Layer 3 of a small transformer language model trained on English Wikipedia (8 layers, counted from 0, width 128).
Take only the direct path to the model's output, skipping the later layers: a vector added to the residual stream pushes a token's score in proportion to its dot product with that token's output vector.

Output vectors of the tokens that the questions are about. A number n stands for (n - 500) times 0.0018.
"ee": 427 323 635 457 264 188 652 493 472 437 541 298 577 556 516 328 500 486 604 357 336 418 616 216 451 381 305 422 580 315 407 496 479 365 539 245 407 564 703 488 518 419 552 518 490 445 482 608 754 454 558 622 456 781 464 365 418 469 492 486 371 488 612 496 449 631 519 595 569 398 578 565 566 170 670 483 550 446 354 843 609 554 657 597 674 542 802 500 403 667 451 729 569 570 847 406 448 447 479 496 417 409 670 497 801 517 584 489 675 643 289 500 344 701 620 745 483 258 817 602 635 413 673 618 717 533 547 483
" with": 500 459 599 520 550 470 408 526 601 622 521 575 330 480 392 560 460 564 564 344 547 461 506 364 365 450 488 323 417 468 316 367 324 456 563 559 528 637 558 483 521 537 465 507 376 710 508 658 736 304 573 337 550 559 445 576 578 434 402 439 573 511 485 523 326 429 574 315 414 377 512 587 708 424 457 465 418 367 410 669 361 588 473 621 421 493 500 459 638 497 516 353 550 465 423 409 484 552 585 556 394 468 328 705 455 495 450 468 495 467 595 563 456 407 613 388 345 568 437 720 519 514 604 466 497 377 554 448
" |\n\n": 433 457 457 628 428 423 500 473 509 440 331 500 470 503 661 616 413 746 405 488 350 500 402 657 392 444 538 500 569 500 500 335 285 414 528 627 667 479 307 497 533 388 410 648 397 484 614 586 367 425 427 420 477 453 477 662 591 362 573 369 600 506 575 321 301 403 414 624 457 657 446 427 669 454 270 493 335 605 549 489 400 506 442 519 667 527 548 454 553 625 460 565 667 318 547 574 521 543 373 559 412 477 662 464 591 379 569 459 371 705 580 468 497 681 458 523 538 647 532 485 837 593 630 552 431 560 703 399
"han": 467 645 460 563 361 397 597 443 493 368 542 488 368 379 650 749 603 701 710 648 445 511 535 573 454 212 221 680 517 679 361 339 376 356 347 570 440 582 624 339 345 539 510 669 363 236 544 530 597 382 492 541 822 476 392 637 551 706 586 567 360 448 504 631 595 585 553 649 533 464 62 438 567 421 576 306 488 609 449 801 362 291 598 561 635 542 363 629 308 408 255 492 509 390 700 539 787 371 392 431 469 512 461 544 492 529 547 449 681 744 754 488 313 738 478 620 565 694 353 608 723 600 485 623 598 522 472 517
")\n\n": 728 630 478 512 295 611 522 280 595 341 221 661 401 480 626 520 548 598 480 630 268 587 414 414 375 528 500 478 538 508 750 425 260 611 469 516 457 374 413 496 349 569 471 547 565 358 467 356 478 482 441 265 708 544 359 386 536 401 541 740 513 787 755 414 517 575 508 439 677 464 613 625 741 566 316 460 366 445 343 750 587 638 554 420 829 533 390 576 585 612 282 368 610 301 319 674 535 603 681 461 496 464 527 659 458 414 402 522 728 247 570 608 427 543 347 576 608 409 731 575 497 666 756 581 439 291 484 440
"uring": 831 500 561 284 425 397 851 458 256 473 313 642 198 702 574 396 765 463 676 474 548 895 536 500 153 479 490 445 627 368 371 406 666 574 605 334 338 539 444 396 374 426 586 441 555 338 525 476 434 324 460 288 766 798 409 478 803 301 486 689 608 445 426 521 712 488 331 399 392 550 720 531 525 586 294 394 500 577 500 559 479 545 504 601 505 583 636 613 554 170 334 491 315 374 288 541 515 635 373 288 512 587 491 558 686 486 322 224 450 789 575 363 347 509 570 486 293 347 841 752 770 377 417 592 705 598 550 422
"The": 575 777 460 338 344 547 620 448 517 489 500 643 312 454 443 386 500 469 623 497 477 675 593 472 363 527 581 594 809 546 615 425 655 657 417 464 617 532 567 487 625 671 338 554 630 575 598 368 463 553 519 354 423 500 467 361 725 490 446 535 290 405 663 269 447 497 519 377 650 301 428 452 548 555 239 584 591 358 458 659 413 477 416 454 364 537 451 637 473 497 309 523 410 336 500 484 485 406 451 696 512 304 487 602 324 496 500 419 560 538 578 424 493 603 690 480 358 464 602 500 538 541 362 690 550 534 497 542
".": 349 652 448 516 622 486 387 514 488 421 529 554 387 319 254 474 528 209 460 525 504 488 373 335 576 554 550 416 447 560 411 500 827 275 394 343 650 543 257 582 497 378 576 492 431 487 488 556 555 414 725 603 395 392 581 341 726 381 363 597 636 447 376 568 500 387 311 446 322 704 469 523 485 577 427 522 298 549 442 387 542 690 630 508 409 540 588 463 445 583 409 470 653 405 476 697 460 538 575 443 375 510 608 542 465 573 477 515 554 390 459 570 747 328 348 433 507 690 474 445 425 650 592 440 429 444 652 429
"by": 261 464 542 389 561 242 588 448 331 514 382 369 335 787 679 259 392 333 525 544 262 629 648 523 421 349 329 721 607 408 690 512 428 664 537 529 491 591 455 723 574 563 493 338 431 235 554 349 467 436 397 327 530 596 485 365 706 288 668 570 534 345 810 813 527 239 611 653 258 533 763 606 766 653 429 268 624 359 558 648 553 446 514 510 690 500 611 462 751 641 595 345 325 245 546 405 542 328 361 708 452 361 512 547 430 469 508 776 633 561 435 634 513 463 628 403 337 608 563 564 448 645 484 549 363 641 207 527
"j": 507 414 450 636 382 582 380 431 587 527 613 571 553 432 464 564 651 586 536 473 222 578 660 421 690 392 421 486 486 561 451 494 421 454 458 635 324 458 517 513 275 531 492 620 426 513 381 402 361 799 497 612 605 461 454 522 366 653 549 426 455 586 523 449 618 505 640 405 444 366 366 472 482 620 539 291 739 507 541 353 386 361 598 451 446 493 581 588 425 651 427 548 412 330 418 468 418 323 335 289 539 464 607 645 537 543 469 673 384 537 579 558 480 519 493 497 548 735 462 530 516 701 534 630 644 572 637 717
"ir": 515 633 401 482 535 600 678 464 428 318 523 348 630 579 551 557 550 966 540 435 255 445 598 376 616 567 388 614 592 464 360 585 596 432 618 433 326 624 179 447 692 628 556 765 472 635 414 534 476 487 546 596 500 491 519 489 722 386 692 585 368 693 442 593 783 500 544 497 504 546 429 623 412 690 561 250 680 470 537 437 595 458 278 638 576 478 508 561 151 535 529 464 351 757 447 567 694 309 519 306 428 410 553 443 568 513 514 444 338 560 363 575 493 345 531 637 554 531 614 538 401 631 623 527 423 687 597 558
"\n\n": 588 443 327 485 636 576 549 571 617 283 491 698 266 631 334 669 545 739 474 454 629 473 402 648 515 302 472 373 358 437 536 405 456 525 247 562 620 540 294 493 363 408 312 552 644 350 583 398 467 394 522 412 553 500 487 602 530 103 615 588 530 622 560 424 492 481 507 568 714 585 399 609 624 439 299 475 361 410 204 609 449 412 623 348 801 506 628 539 470 679 568 374 569 336 491 551 447 387 571 592 676 586 475 733 523 450 543 459 544 184 351 779 545 536 581 686 564 412 518 579 602 618 642 508 492 424 378 623
"'": 678 315 476 595 490 363 389 542 638 579 399 572 225 489 391 400 424 664 318 568 346 529 458 156 541 341 477 480 469 500 523 323 496 521 796 528 546 461 641 429 341 737 421 496 614 351 450 610 584 342 553 444 313 374 663 461 549 422 496 513 468 525 355 492 442 466 330 455 419 457 492 433 536 789 83 420 539 376 550 606 273 305 442 718 515 573 554 530 437 389 288 291 598 591 399 770 397 606 409 581 421 439 542 417 534 544 336 713 445 601 297 561 650 637 516 475 601 515 461 466 419 420 558 546 522 420 489 592
" (": 578 437 334 447 610 552 411 522 686 584 469 621 413 455 570 720 453 374 297 346 497 392 477 484 587 291 597 375 439 338 553 527 497 363 293 553 648 685 577 553 351 464 515 595 497 485 539 529 573 435 391 574 531 369 505 529 639 295 411 439 556 479 406 486 451 590 446 612 571 452 635 395 350 401 545 616 335 594 368 507 428 746 480 297 661 471 589 500 598 558 466 380 625 381 537 340 397 560 620 451 426 497 435 562 378 467 430 470 530 360 444 476 466 503 493 527 587 552 443 535 420 754 511 446 408 296 536 471
"a": 486 430 341 451 568 558 570 561 585 508 602 406 800 547 456 351 448 395 689 560 458 551 542 543 500 721 264 500 411 400 705 451 436 325 533 742 468 291 369 572 223 363 348 598 371 447 417 535 578 404 543 600 439 520 566 621 485 543 466 438 489 443 466 504 540 378 601 522 613 629 625 298 407 423 573 581 628 490 542 535 638 681 675 375 272 455 450 538 461 644 485 410 277 765 496 497 496 443 578 619 497 339 409 376 594 553 558 506 554 500 356 533 619 692 511 741 511 460 473 433 342 561 513 532 595 593 537 604

Output weights of attention head 3. The head adds the sum of these rows, row i times number i of z. A number n stands for (n - 500) times 0.00041.
o0: 588 394 647 550 531 456 567 560 370 472 585 431 446 370 719 562 540 525 390 531 527 809 393 639 400 537 577 560 365 449 633 563 539 453 642 539 599 565 591 505 429 394 557 579 444 572 453 348 561 514 562 728 671 622 431 298 444 505 543 565 504 524 718 361 540 499 646 490 373 467 406 516 599 584 542 498 483 655 431 235 514 357 456 544 596 455 489 683 538 358 580 554 509 299 325 359 563 463 312 361 470 550 345 527 710 382 396 484 496 619 523 629 491 466 439 354 420 521 575 419 430 426 532 391 382 340 439 426
o1: 630 577 619 557 423 715 717 357 383 479 382 419 554 566 386 622 575 502 444 583 425 589 577 479 758 478 577 600 543 694 392 788 462 422 636 601 526 502 641 473 495 691 584 213 593 476 613 498 501 469 461 543 510 382 389 631 712 675 591 537 628 468 698 538 485 455 602 435 639 326 584 292 468 555 543 558 518 366 452 642 581 480 607 533 511 582 439 575 396 548 338 481 411 632 412 575 353 504 691 420 403 531 307 584 488 571 304 484 572 614 326 252 245 738 691 471 458 391 530 654 427 305 401 481 511 523 559 383
o2: 467 432 458 573 640 409 477 444 364 490 785 484 593 380 453 550 644 534 550 316 605 439 529 673 458 413 309 393 303 434 219 595 655 346 617 573 577 690 588 530 407 584 476 595 493 625 582 658 674 521 736 644 303 265 592 521 495 577 416 347 549 595 685 741 514 427 488 384 519 379 337 414 523 480 471 492 784 407 448 663 352 552 699 565 490 527 467 501 436 470 570 581 602 498 524 515 295 647 564 434 481 618 633 530 345 728 450 407 302 436 455 549 836 389 690 615 554 674 440 489 490 565 464 393 582 306 459 602
o3: 723 562 451 503 364 180 376 412 595 456 810 459 395 577 426 589 490 467 436 472 742 447 535 612 513 574 372 492 294 591 466 502 469 493 576 523 455 274 683 395 412 639 492 799 667 457 693 461 444 405 500 626 520 207 470 425 539 490 398 427 571 470 456 510 554 417 421 463 681 633 540 382 400 562 551 414 612 615 235 366 463 637 643 553 371 495 538 581 407 658 503 494 473 473 368 499 518 709 515 473 481 320 522 578 468 550 376 682 541 234 479 490 373 436 748 675 535 417 382 717 459 365 514 656 478 485 389 339
o4: 293 526 543 428 307 527 634 496 458 611 468 508 427 347 242 444 620 207 551 507 638 453 620 659 441 697 426 508 726 609 311 563 390 710 292 562 498 371 621 278 348 502 864 594 663 689 678 136 436 349 570 475 394 496 574 70 607 568 714 425 780 477 644 388 419 574 504 482 404 374 602 739 579 538 578 676 467 495 440 364 191 360 316 511 215 250 652 490 359 477 521 343 641 499 480 485 421 510 530 501 499 654 495 525 498 558 616 743 565 222 298 449 562 559 495 617 593 568 558 380 490 381 434 378 468 491 426 395
o5: 467 522 587 693 632 431 659 668 464 544 309 663 397 543 545 528 585 453 426 491 477 448 586 245 470 496 706 497 714 464 651 610 611 488 435 566 488 317 549 357 506 540 763 422 523 554 233 518 508 485 529 380 574 774 522 366 383 561 378 692 521 454 327 733 375 573 498 610 246 561 494 748 492 620 563 561 295 551 609 653 468 505 428 675 562 577 481 595 386 470 518 411 459 657 386 447 578 384 411 608 587 351 490 615 434 485 579 602 531 637 536 509 645 490 591 188 613 376 540 385 484 322 490 584 511 562 571 361
o6: 480 512 518 586 543 588 654 482 436 404 319 515 646 492 508 360 539 707 625 612 424 641 487 780 656 619 543 424 468 622 412 533 348 437 345 341 368 446 516 632 576 480 326 645 488 476 595 493 769 420 573 675 604 343 449 513 362 601 340 330 578 660 392 570 452 517 454 350 556 456 476 572 792 481 485 520 716 481 289 409 540 383 475 378 355 481 571 414 480 418 510 455 302 520 561 406 543 404 463 479 447 544 383 534 363 636 654 449 444 566 547 577 676 275 392 507 642 551 444 398 346 734 504 477 382 401 503 803
o7: 737 673 730 517 533 397 566 534 488 607 489 229 606 568 146 450 485 475 418 513 486 619 561 452 657 504 475 684 498 255 338 388 487 565 664 459 452 429 676 502 435 598 563 458 396 396 492 274 332 594 437 759 501 485 533 632 441 513 517 668 421 487 683 344 535 418 537 596 542 546 607 564 477 599 548 313 328 526 480 533 558 463 513 529 544 615 428 472 375 482 620 626 516 558 621 644 775 612 343 247 256 695 477 448 462 630 670 653 518 431 686 450 492 401 138 420 306 391 341 487 478 395 363 453 249 576 477 458
o8: 377 524 521 302 418 652 540 479 270 530 663 338 596 621 540 516 599 416 407 236 370 494 368 529 409 348 432 636 684 417 536 634 478 463 343 547 517 601 534 422 352 666 646 590 570 396 656 373 358 639 415 416 610 555 534 488 644 743 601 473 548 571 562 764 399 674 633 514 597 474 509 656 453 609 592 588 506 315 300 443 494 406 484 598 157 437 536 670 659 323 293 645 508 399 686 519 544 595 531 583 467 514 485 421 442 374 651 267 663 552 455 404 348 734 482 325 601 320 645 454 633 258 903 455 449 761 375 415
o9: 449 463 594 565 478 285 461 365 531 545 608 312 487 598 589 508 552 334 461 425 503 408 408 550 693 684 692 485 414 504 519 431 524 394 569 338 634 384 473 386 617 662 495 385 580 700 622 593 521 499 684 605 343 653 747 607 305 403 580 514 546 549 319 530 549 688 602 507 488 537 416 442 416 550 558 461 571 312 471 723 402 506 404 456 279 355 537 609 594 583 715 573 548 402 471 291 687 576 535 585 572 475 786 449 705 530 574 377 565 512 568 503 203 491 633 675 293 429 466 555 575 484 533 582 305 558 411 327
o10: 585 227 530 483 419 495 394 530 683 420 444 494 541 483 396 626 389 334 594 383 513 277 658 515 678 575 431 446 327 448 412 712 472 471 571 517 512 253 637 574 569 440 469 665 380 599 564 530 735 413 514 444 379 298 583 325 532 648 263 538 578 621 378 474 429 448 489 463 552 499 389 407 442 549 419 382 400 486 579 426 349 416 468 477 506 556 562 647 711 339 615 629 452 333 665 592 479 475 320 367 637 394 570 631 327 469 468 365 642 606 581 561 726 383 260 398 516 522 535 666 620 509 611 460 503 375 532 333
o11: 354 638 411 386 671 512 482 375 487 736 707 252 604 265 592 422 521 434 538 355 441 464 536 477 681 431 611 508 354 166 677 335 533 482 358 386 620 463 216 359 531 508 652 554 352 481 553 469 561 527 577 678 638 545 540 660 471 632 266 336 660 363 490 665 389 584 694 547 432 479 493 520 635 655 422 416 511 520 588 411 532 488 458 386 478 629 662 436 439 492 632 408 584 577 691 552 529 371 376 414 417 613 555 472 480 446 667 554 423 544 533 555 596 540 471 620 547 384 401 324 305 806 724 452 431 395 434 738
o12: 419 614 466 451 455 496 290 558 485 539 409 312 592 559 691 304 187 511 476 215 534 373 315 286 473 458 367 414 445 435 418 597 539 478 561 197 506 118 450 227 334 452 575 551 639 576 751 426 522 356 519 475 323 433 540 469 464 622 425 341 597 509 625 573 481 532 473 552 186 624 504 697 685 562 536 512 675 485 781 660 287 426 359 496 397 600 488 476 559 564 384 498 538 600 506 351 621 424 439 720 437 380 549 489 379 361 543 554 506 421 345 380 461 449 586 355 372 665 641 328 475 339 311 496 683 286 664 492
o13: 401 352 559 448 513 499 605 498 671 568 482 552 353 284 618 820 319 484 566 383 456 585 354 607 402 612 599 262 436 549 691 173 416 296 446 577 512 399 598 520 316 551 393 688 535 508 476 403 539 475 328 548 716 488 489 445 294 416 485 331 371 399 601 409 522 524 369 405 506 520 553 425 479 648 484 315 465 585 430 470 553 412 529 233 684 580 626 275 671 615 610 347 476 386 480 291 610 496 652 752 611 537 577 518 545 489 364 476 613 418 461 657 545 448 600 471 405 394 615 442 416 546 726 458 515 686 537 392
o14: 677 543 420 368 386 465 560 693 426 433 448 620 626 427 602 375 546 543 767 491 596 673 491 317 588 264 459 640 580 735 595 507 590 318 538 428 298 718 636 494 374 608 460 528 633 723 411 159 466 549 581 404 324 473 429 647 566 573 240 500 415 468 713 591 489 272 303 158 580 364 291 243 328 458 638 423 492 457 546 651 518 522 524 630 542 687 255 662 610 589 425 533 485 385 543 463 463 669 641 697 650 537 393 620 472 565 516 208 588 436 489 615 300 750 491 311 512 390 593 477 462 664 174 493 547 416 268 505
o15: 437 401 448 532 489 356 470 620 590 529 613 462 492 672 471 551 594 648 343 276 578 541 482 772 392 600 437 505 558 443 647 560 602 656 420 498 524 544 301 339 422 591 686 596 225 446 545 588 498 582 551 551 481 542 582 528 596 456 559 450 476 549 516 635 542 354 443 444 371 646 458 681 557 347 528 406 444 661 691 621 511 635 335 639 516 469 564 420 619 505 462 471 819 424 601 388 605 397 551 374 539 570 445 530 478 491 560 489 378 545 645 774 605 530 420 381 561 602 594 433 611 341 406 360 162 578 400 504
o16: 420 413 531 694 484 411 513 466 563 455 774 302 479 475 455 550 381 445 263 478 377 633 648 440 582 522 594 486 657 642 505 378 547 394 575 247 448 577 637 531 411 344 636 545 564 417 368 482 360 460 463 724 637 282 495 638 569 587 636 533 386 568 469 347 648 425 442 483 409 504 353 595 470 404 511 366 506 566 568 503 456 484 400 576 535 417 374 489 341 358 404 710 609 479 424 460 403 711 583 559 569 534 460 453 369 602 640 475 419 566 314 622 399 455 532 657 462 500 445 579 549 557 585 368 394 638 473 658
o17: 327 512 460 337 576 507 640 525 469 624 434 414 591 450 452 752 705 276 407 430 627 302 490 684 426 528 301 255 362 748 235 599 382 296 423 348 717 429 385 604 329 504 407 658 340 304 711 405 655 525 287 757 403 302 633 455 517 522 489 616 536 401 539 258 596 374 359 551 589 681 437 792 294 521 510 418 380 530 497 389 536 431 671 407 457 516 946 477 436 363 221 696 462 573 649 503 415 292 633 461 710 592 979 562 547 463 364 544 472 453 794 683 574 207 455 586 499 829 507 444 445 661 562 761 629 527 552 544
o18: 470 636 518 303 411 663 520 512 616 531 631 371 586 727 305 260 381 570 382 687 570 309 584 471 375 474 559 652 639 430 636 614 513 402 466 495 410 716 471 665 413 484 654 355 626 446 608 517 519 574 385 701 625 673 522 712 642 559 558 250 480 466 698 491 443 488 568 546 416 431 490 529 434 464 588 441 467 423 660 392 407 526 554 616 310 555 506 252 459 500 658 736 441 663 509 685 483 642 407 417 337 533 152 418 364 494 584 535 701 660 539 361 486 390 507 541 421 609 507 456 552 399 355 601 347 568 581 542
o19: 675 667 337 421 463 245 568 309 375 286 324 667 584 276 537 495 514 655 491 654 431 431 569 588 697 554 654 562 709 376 531 395 454 644 339 335 468 564 506 300 638 401 379 486 561 442 622 350 299 565 517 670 408 533 575 443 458 465 464 559 418 464 324 489 396 557 516 501 397 427 453 163 564 441 218 669 457 473 544 607 628 563 243 514 560 373 547 346 537 245 696 615 563 288 697 668 640 464 443 531 479 449 553 502 633 581 618 564 768 719 485 332 377 508 472 748 513 334 606 499 564 538 309 325 404 630 656 486
o20: 193 494 468 263 528 574 558 395 554 580 608 209 466 461 576 453 539 465 560 454 300 438 446 480 485 701 339 374 300 380 548 752 301 470 482 401 477 306 641 410 454 447 451 372 355 660 381 547 794 411 552 466 511 584 398 510 659 385 432 394 631 265 482 467 552 614 479 744 490 408 609 515 520 430 465 493 610 500 803 478 590 523 342 260 344 480 607 625 511 470 522 731 554 705 511 804 515 446 528 410 492 560 507 383 511 585 483 640 439 441 436 460 299 570 318 490 505 476 553 491 511 417 516 529 521 513 614 486
o21: 630 574 483 399 631 495 637 651 444 557 419 412 505 601 457 504 532 401 439 236 558 495 489 516 449 401 479 585 269 388 300 599 517 543 451 526 384 545 703 459 626 754 399 329 476 477 706 420 531 422 568 572 457 349 418 343 589 804 494 686 535 463 370 341 444 603 448 591 533 477 717 534 513 523 617 534 592 551 210 358 326 463 487 582 311 478 463 424 441 530 429 495 585 621 550 306 506 569 579 576 568 628 630 519 463 772 418 379 316 370 641 477 742 564 666 364 665 480 368 397 142 582 372 716 603 417 634 369
o22: 570 497 614 582 415 232 633 309 630 516 731 569 372 421 648 584 647 556 528 411 466 576 500 619 610 519 669 704 560 508 563 370 801 493 637 574 576 523 466 398 454 662 434 616 509 568 648 561 346 440 517 417 319 623 429 498 523 459 635 440 600 554 420 716 536 342 688 617 475 468 468 535 567 548 544 532 463 125 606 489 489 699 469 531 458 239 570 526 498 553 364 478 578 430 577 325 239 540 497 548 359 376 491 593 576 444 424 588 545 541 440 381 312 634 360 402 501 583 700 529 666 603 456 455 498 472 435 474
o23: 722 588 479 505 541 407 403 338 396 387 288 526 424 420 601 532 650 410 405 538 522 496 622 614 625 367 503 457 555 395 452 587 387 546 499 533 643 542 574 595 626 411 685 305 434 427 376 482 635 497 692 546 280 578 642 432 604 547 466 895 602 595 567 401 563 491 446 618 566 578 486 487 444 545 599 830 584 369 327 494 543 388 273 453 329 514 426 503 489 617 570 361 607 649 383 465 461 631 398 594 313 242 213 710 647 565 553 394 590 271 426 556 587 520 625 778 516 373 262 503 425 365 441 514 305 448 683 486
o24: 484 462 638 541 430 449 490 588 409 481 412 472 470 520 477 385 628 563 726 641 529 613 519 627 349 658 647 476 520 420 509 568 606 437 504 392 604 480 558 481 617 561 338 564 515 456 479 509 492 452 466 404 561 474 498 710 418 634 433 552 590 455 437 564 691 542 360 482 553 502 429 839 335 436 240 411 553 518 609 516 474 329 637 498 499 782 533 598 601 405 527 551 370 644 333 468 446 533 385 541 492 458 455 343 584 374 379 533 352 601 725 541 600 271 480 394 487 543 368 367 458 346 547 851 580 396 496 488
o25: 500 670 463 438 427 627 636 338 301 556 469 421 641 662 469 421 340 425 702 321 687 588 379 575 513 465 520 434 484 398 424 727 431 527 518 797 430 350 544 446 370 374 625 519 422 485 316 377 455 310 595 445 401 591 415 458 706 438 570 384 423 476 599 542 356 482 159 311 490 453 533 407 505 798 478 709 347 403 425 299 407 609 538 477 423 770 535 495 495 737 609 553 288 669 225 482 712 711 446 509 414 615 608 453 601 383 472 444 496 287 394 416 532 295 489 342 471 362 415 434 422 272 352 424 637 448 345 574
o26: 428 398 526 630 525 440 536 498 761 553 785 503 469 503 784 566 453 537 412 561 548 491 416 480 578 485 416 223 362 516 328 495 510 395 431 575 737 502 532 656 429 415 607 662 671 387 485 311 741 523 403 544 683 547 545 334 472 505 646 556 577 514 501 647 685 731 516 457 312 449 641 442 448 677 502 313 657 423 358 347 544 886 504 484 594 331 622 337 337 680 352 401 470 628 406 459 352 417 449 461 548 569 376 342 325 492 650 645 466 478 443 447 544 453 255 504 623 667 539 342 386 712 643 540 474 498 502 397
o27: 433 631 656 340 379 400 492 582 530 656 658 748 272 504 592 346 344 459 514 442 487 576 397 519 324 504 463 456 279 484 450 603 472 530 430 515 599 410 699 418 467 463 527 735 481 664 501 416 690 518 542 687 614 558 333 513 341 662 615 455 364 453 664 528 468 648 505 466 469 622 492 697 419 718 670 392 586 735 452 420 583 467 702 648 621 265 477 574 600 690 436 453 532 642 486 417 667 548 351 319 595 651 555 533 202 617 538 698 495 376 349 280 423 449 632 575 601 595 268 648 421 577 636 490 557 280 278 517
o28: 558 494 657 590 597 663 532 740 501 430 348 598 619 373 540 434 543 465 517 580 532 498 375 389 449 444 626 605 437 640 420 657 383 585 676 478 811 499 363 583 609 421 503 478 640 554 403 562 588 423 467 385 497 445 347 300 421 697 447 509 714 730 691 250 271 627 550 565 450 436 497 707 536 566 506 511 427 650 599 419 492 588 545 547 456 492 395 509 435 276 450 421 317 388 406 619 491 451 541 422 431 556 364 352 398 378 460 518 558 658 464 511 442 539 511 429 430 474 433 667 477 718 440 609 540 449 470 342
o29: 580 582 535 422 733 527 473 374 373 275 511 323 463 566 517 699 516 318 518 473 542 422 405 492 498 590 496 548 472 550 415 509 646 347 489 445 506 513 525 430 447 487 546 534 603 548 358 373 850 523 511 700 662 440 695 440 688 511 627 595 557 736 587 510 519 653 356 834 361 403 467 560 385 485 686 485 480 417 587 621 496 558 520 608 374 587 460 249 698 428 553 307 582 378 522 475 635 275 452 657 363 525 433 407 405 726 369 405 535 691 527 442 548 534 378 366 597 628 560 484 546 195 528 475 332 660 596 552
o30: 419 545 220 523 504 539 505 566 640 499 613 413 598 461 640 538 571 458 621 405 620 568 487 586 598 342 503 423 498 649 512 523 609 410 477 474 453 591 282 577 469 530 582 467 437 584 537 604 498 367 524 394 434 357 649 547 579 419 474 353 493 609 504 733 444 314 534 558 384 344 559 540 551 368 302 511 383 546 682 458 437 645 395 615 574 491 523 298 520 453 584 322 507 401 416 509 418 536 454 798 743 286 377 472 522 317 451 398 472 538 553 599 515 537 374 611 490 716 566 419 532 547 393 648 408 735 357 365
o31: 521 449 387 459 545 755 572 496 626 407 284 448 478 560 481 472 460 616 378 626 403 712 568 441 484 487 436 452 661 528 579 650 521 529 422 496 433 511 583 466 652 587 388 505 445 484 556 572 563 393 439 254 789 471 478 393 643 417 508 408 425 538 287 374 653 456 417 359 513 358 412 342 488 403 539 438 535 571 577 586 636 521 337 508 487 616 566 599 364 417 595 510 513 365 339 344 471 535 793 539 553 394 335 609 539 375 505 375 558 493 309 546 619 454 483 305 541 373 632 329 649 310 464 681 710 549 401 460

Each question shows a token from some text and the vector z that the head gathered there. A number n stands for (n - 500) times 0.0033.

" out": 538 532 370 338 649 702 441 528 463 542 481 633 497 429 425 581 505 446 575 571 535 470 626 594 555 578 487 418 612 387 631 424
Pushed up most: "by"

"ed": 633 502 504 458 517 470 454 654 488 501 489 522 495 479 424 621 454 486 561 663 519 399 419 510 479 457 453 489 525 531 497 468
Pushed up most: " |\n\n"

"s": 444 527 549 473 440 454 588 421 455 466 545 459 550 464 547 455 602 543 441 436 518 472 454 480 516 426 527 404 542 524 509 578
Pushed down most: "by"

" for": 479 498 517 468 449 463 558 512 423 546 494 543 466 507 527 518 497 471 505 479 511 499 465 533 470 503 454 463 517 504 509 474
Pushed up most: "a"

" qu": 558 438 562 393 461 486 479 387 387 478 414 380 463 532 527 669 467 545 375 468 403 523 494 573 379 444 542 468 496 581 599 431
Pushed up most: "\n\n"

" but": 517 517 513 455 448 438 599 483 429 551 488 527 502 518 557 493 480 514 494 419 518 504 488 523 491 513 490 472 511 478 555 483
Pushed up most: "a"

"ts": 504 520 515 515 474 464 510 420 476 488 474 486 502 468 491 498 521 468 493 520 518 476 483 530 485 530 524 452 535 527 557 538
Pushed down most: "j"

"ier": 478 523 519 459 524 454 531 486 518 434 498 550 412 556 437 568 500 501 472 493 545 529 453 552 402 485 594 481 481 525 501 475
Pushed up most: " ("

"and": 514 435 487 439 405 558 430 625 483 421 595 560 409 443 511 509 531 538 533 531 356 513 405 514 570 406 370 502 525 444 440 434
Pushed down most: "a"

"ar": 504 489 538 472 485 382 591 460 391 501 514 509 462 561 517 486 539 464 393 569 487 433 502 579 424 505 558 471 469 463 468 546
Pushed up most: "\n\n"

" t": 551 481 518 438 471 479 467 519 418 502 417 496 511 557 557 606 493 509 460 570 498 457 477 518 462 477 457 482 467 519 514 479
Which three tokens does it push up most, strongest first? " |\n\n", "\n\n", "by"

" res": 549 486 501 445 466 453 454 546 412 505 432 524 508 551 500 575 515 518 474 591 526 462 454 524 440 468 486 515 481 505 513 437
Pushed up most: " |\n\n"

"ing": 451 525 507 652 475 427 418 567 458 576 586 513 411 420 527 507 542 468 519 604 394 538 551 584 516 382 315 493 517 429 483 488
Which three tokens does it push up most, strongest first? "The", "han", "'"

"es": 511 539 467 481 543 479 499 513 516 468 483 540 503 537 542 467 499 497 534 526 466 569 451 522 557 544 508 545 508 504 518 507
Pushed down most: " |\n\n"

"c": 587 481 552 452 454 496 423 432 450 450 522 572 548 585 425 526 487 362 539 482 540 368 434 551 347 575 629 542 648 632 514 436
Pushed up most: " ("

" w": 475 448 508 499 478 470 417 523 447 481 511 505 492 582 536 584 550 630 461 557 495 496 491 479 471 421 519 507 443 500 572 418
Pushed down most: "uring"

"ome": 574 505 516 489 487 485 467 569 469 500 431 560 527 552 472 590 476 447 488 558 504 479 503 514 440 499 480 537 473 520 490 445
Pushed down most: "The"

"ail": 412 654 566 486 558 438 433 575 436 441 407 384 337 402 538 551 476 526 557 392 458 355 494 661 503 479 366 451 528 429 484 480
Pushed down most: " ("

"any": 470 479 524 532 403 487 384 573 392 593 488 644 498 558 416 526 468 457 485 589 546 497 545 601 442 471 353 570 477 449 438 379
Which two tokens does it push up most, strongest first? "ee", " |\n\n"

",": 547 457 542 482 438 496 554 423 383 456 495 502 483 520 514 548 523 548 434 533 508 548 445 507 514 529 552 510 470 480 487 527
Pushed up most: "\n\n"

" A": 523 503 505 474 413 424 613 466 331 513 504 485 496 550 544 461 548 486 412 445 523 441 469 522 519 538 547 486 481 481 468 551
Pushed up most: "\n\n"

"ate": 420 503 482 509 458 516 457 445 435 474 517 518 581 508 545 448 550 500 498 528 495 512 453 564 477 442 491 453 465 497 476 500
Pushed up most: "'"

" and": 469 513 573 385 440 472 529 550 427 465 491 529 520 513 568 544 415 429 563 455 466 458 421 535 474 546 416 548 512 471 514 407
Which three tokens does it push up most, strongest first? " with", "a", "by"

" s": 534 485 491 572 500 403 442 439 457 488 450 483 591 578 527 573 480 563 412 670 564 517 499 479 482 546 488 547 482 472 528 458
Pushed down most: "ir"

"it": 469 529 619 351 475 517 549 576 369 420 539 517 503 485 512 536 418 413 588 463 455 448 390 540 447 512 413 550 549 512 458 361
Pushed up most: " with"

" Cal": 432 461 527 391 417 427 571 326 358 548 494 442 532 509 572 387 541 305 381 473 472 263 542 622 441 558 589 387 545 440 554 596
Pushed down most: "han"

" d": 510 518 450 503 475 427 557 578 424 494 502 511 463 512 630 515 557 447 537 603 489 458 429 452 461 509 511 625 574 454 505 351
Pushed up most: "han"

"orn": 474 511 470 398 474 434 589 398 369 500 486 458 454 501 492 452 536 382 421 561 473 342 487 650 422 481 583 400 512 495 508 570
Which three tokens does it push up most, strongest first? ")\n\n", "\n\n", " |\n\n"

" system": 526 483 496 548 456 400 483 469 474 485 441 466 539 572 510 549 494 559 441 627 508 520 521 460 478 543 536 515 474 482 497 496
Pushed down most: " with"

"uch": 410 494 531 511 492 471 478 496 444 477 550 553 558 498 469 505 512 561 482 518 550 529 450 558 463 475 509 492 463 498 493 464
Pushed up most: "."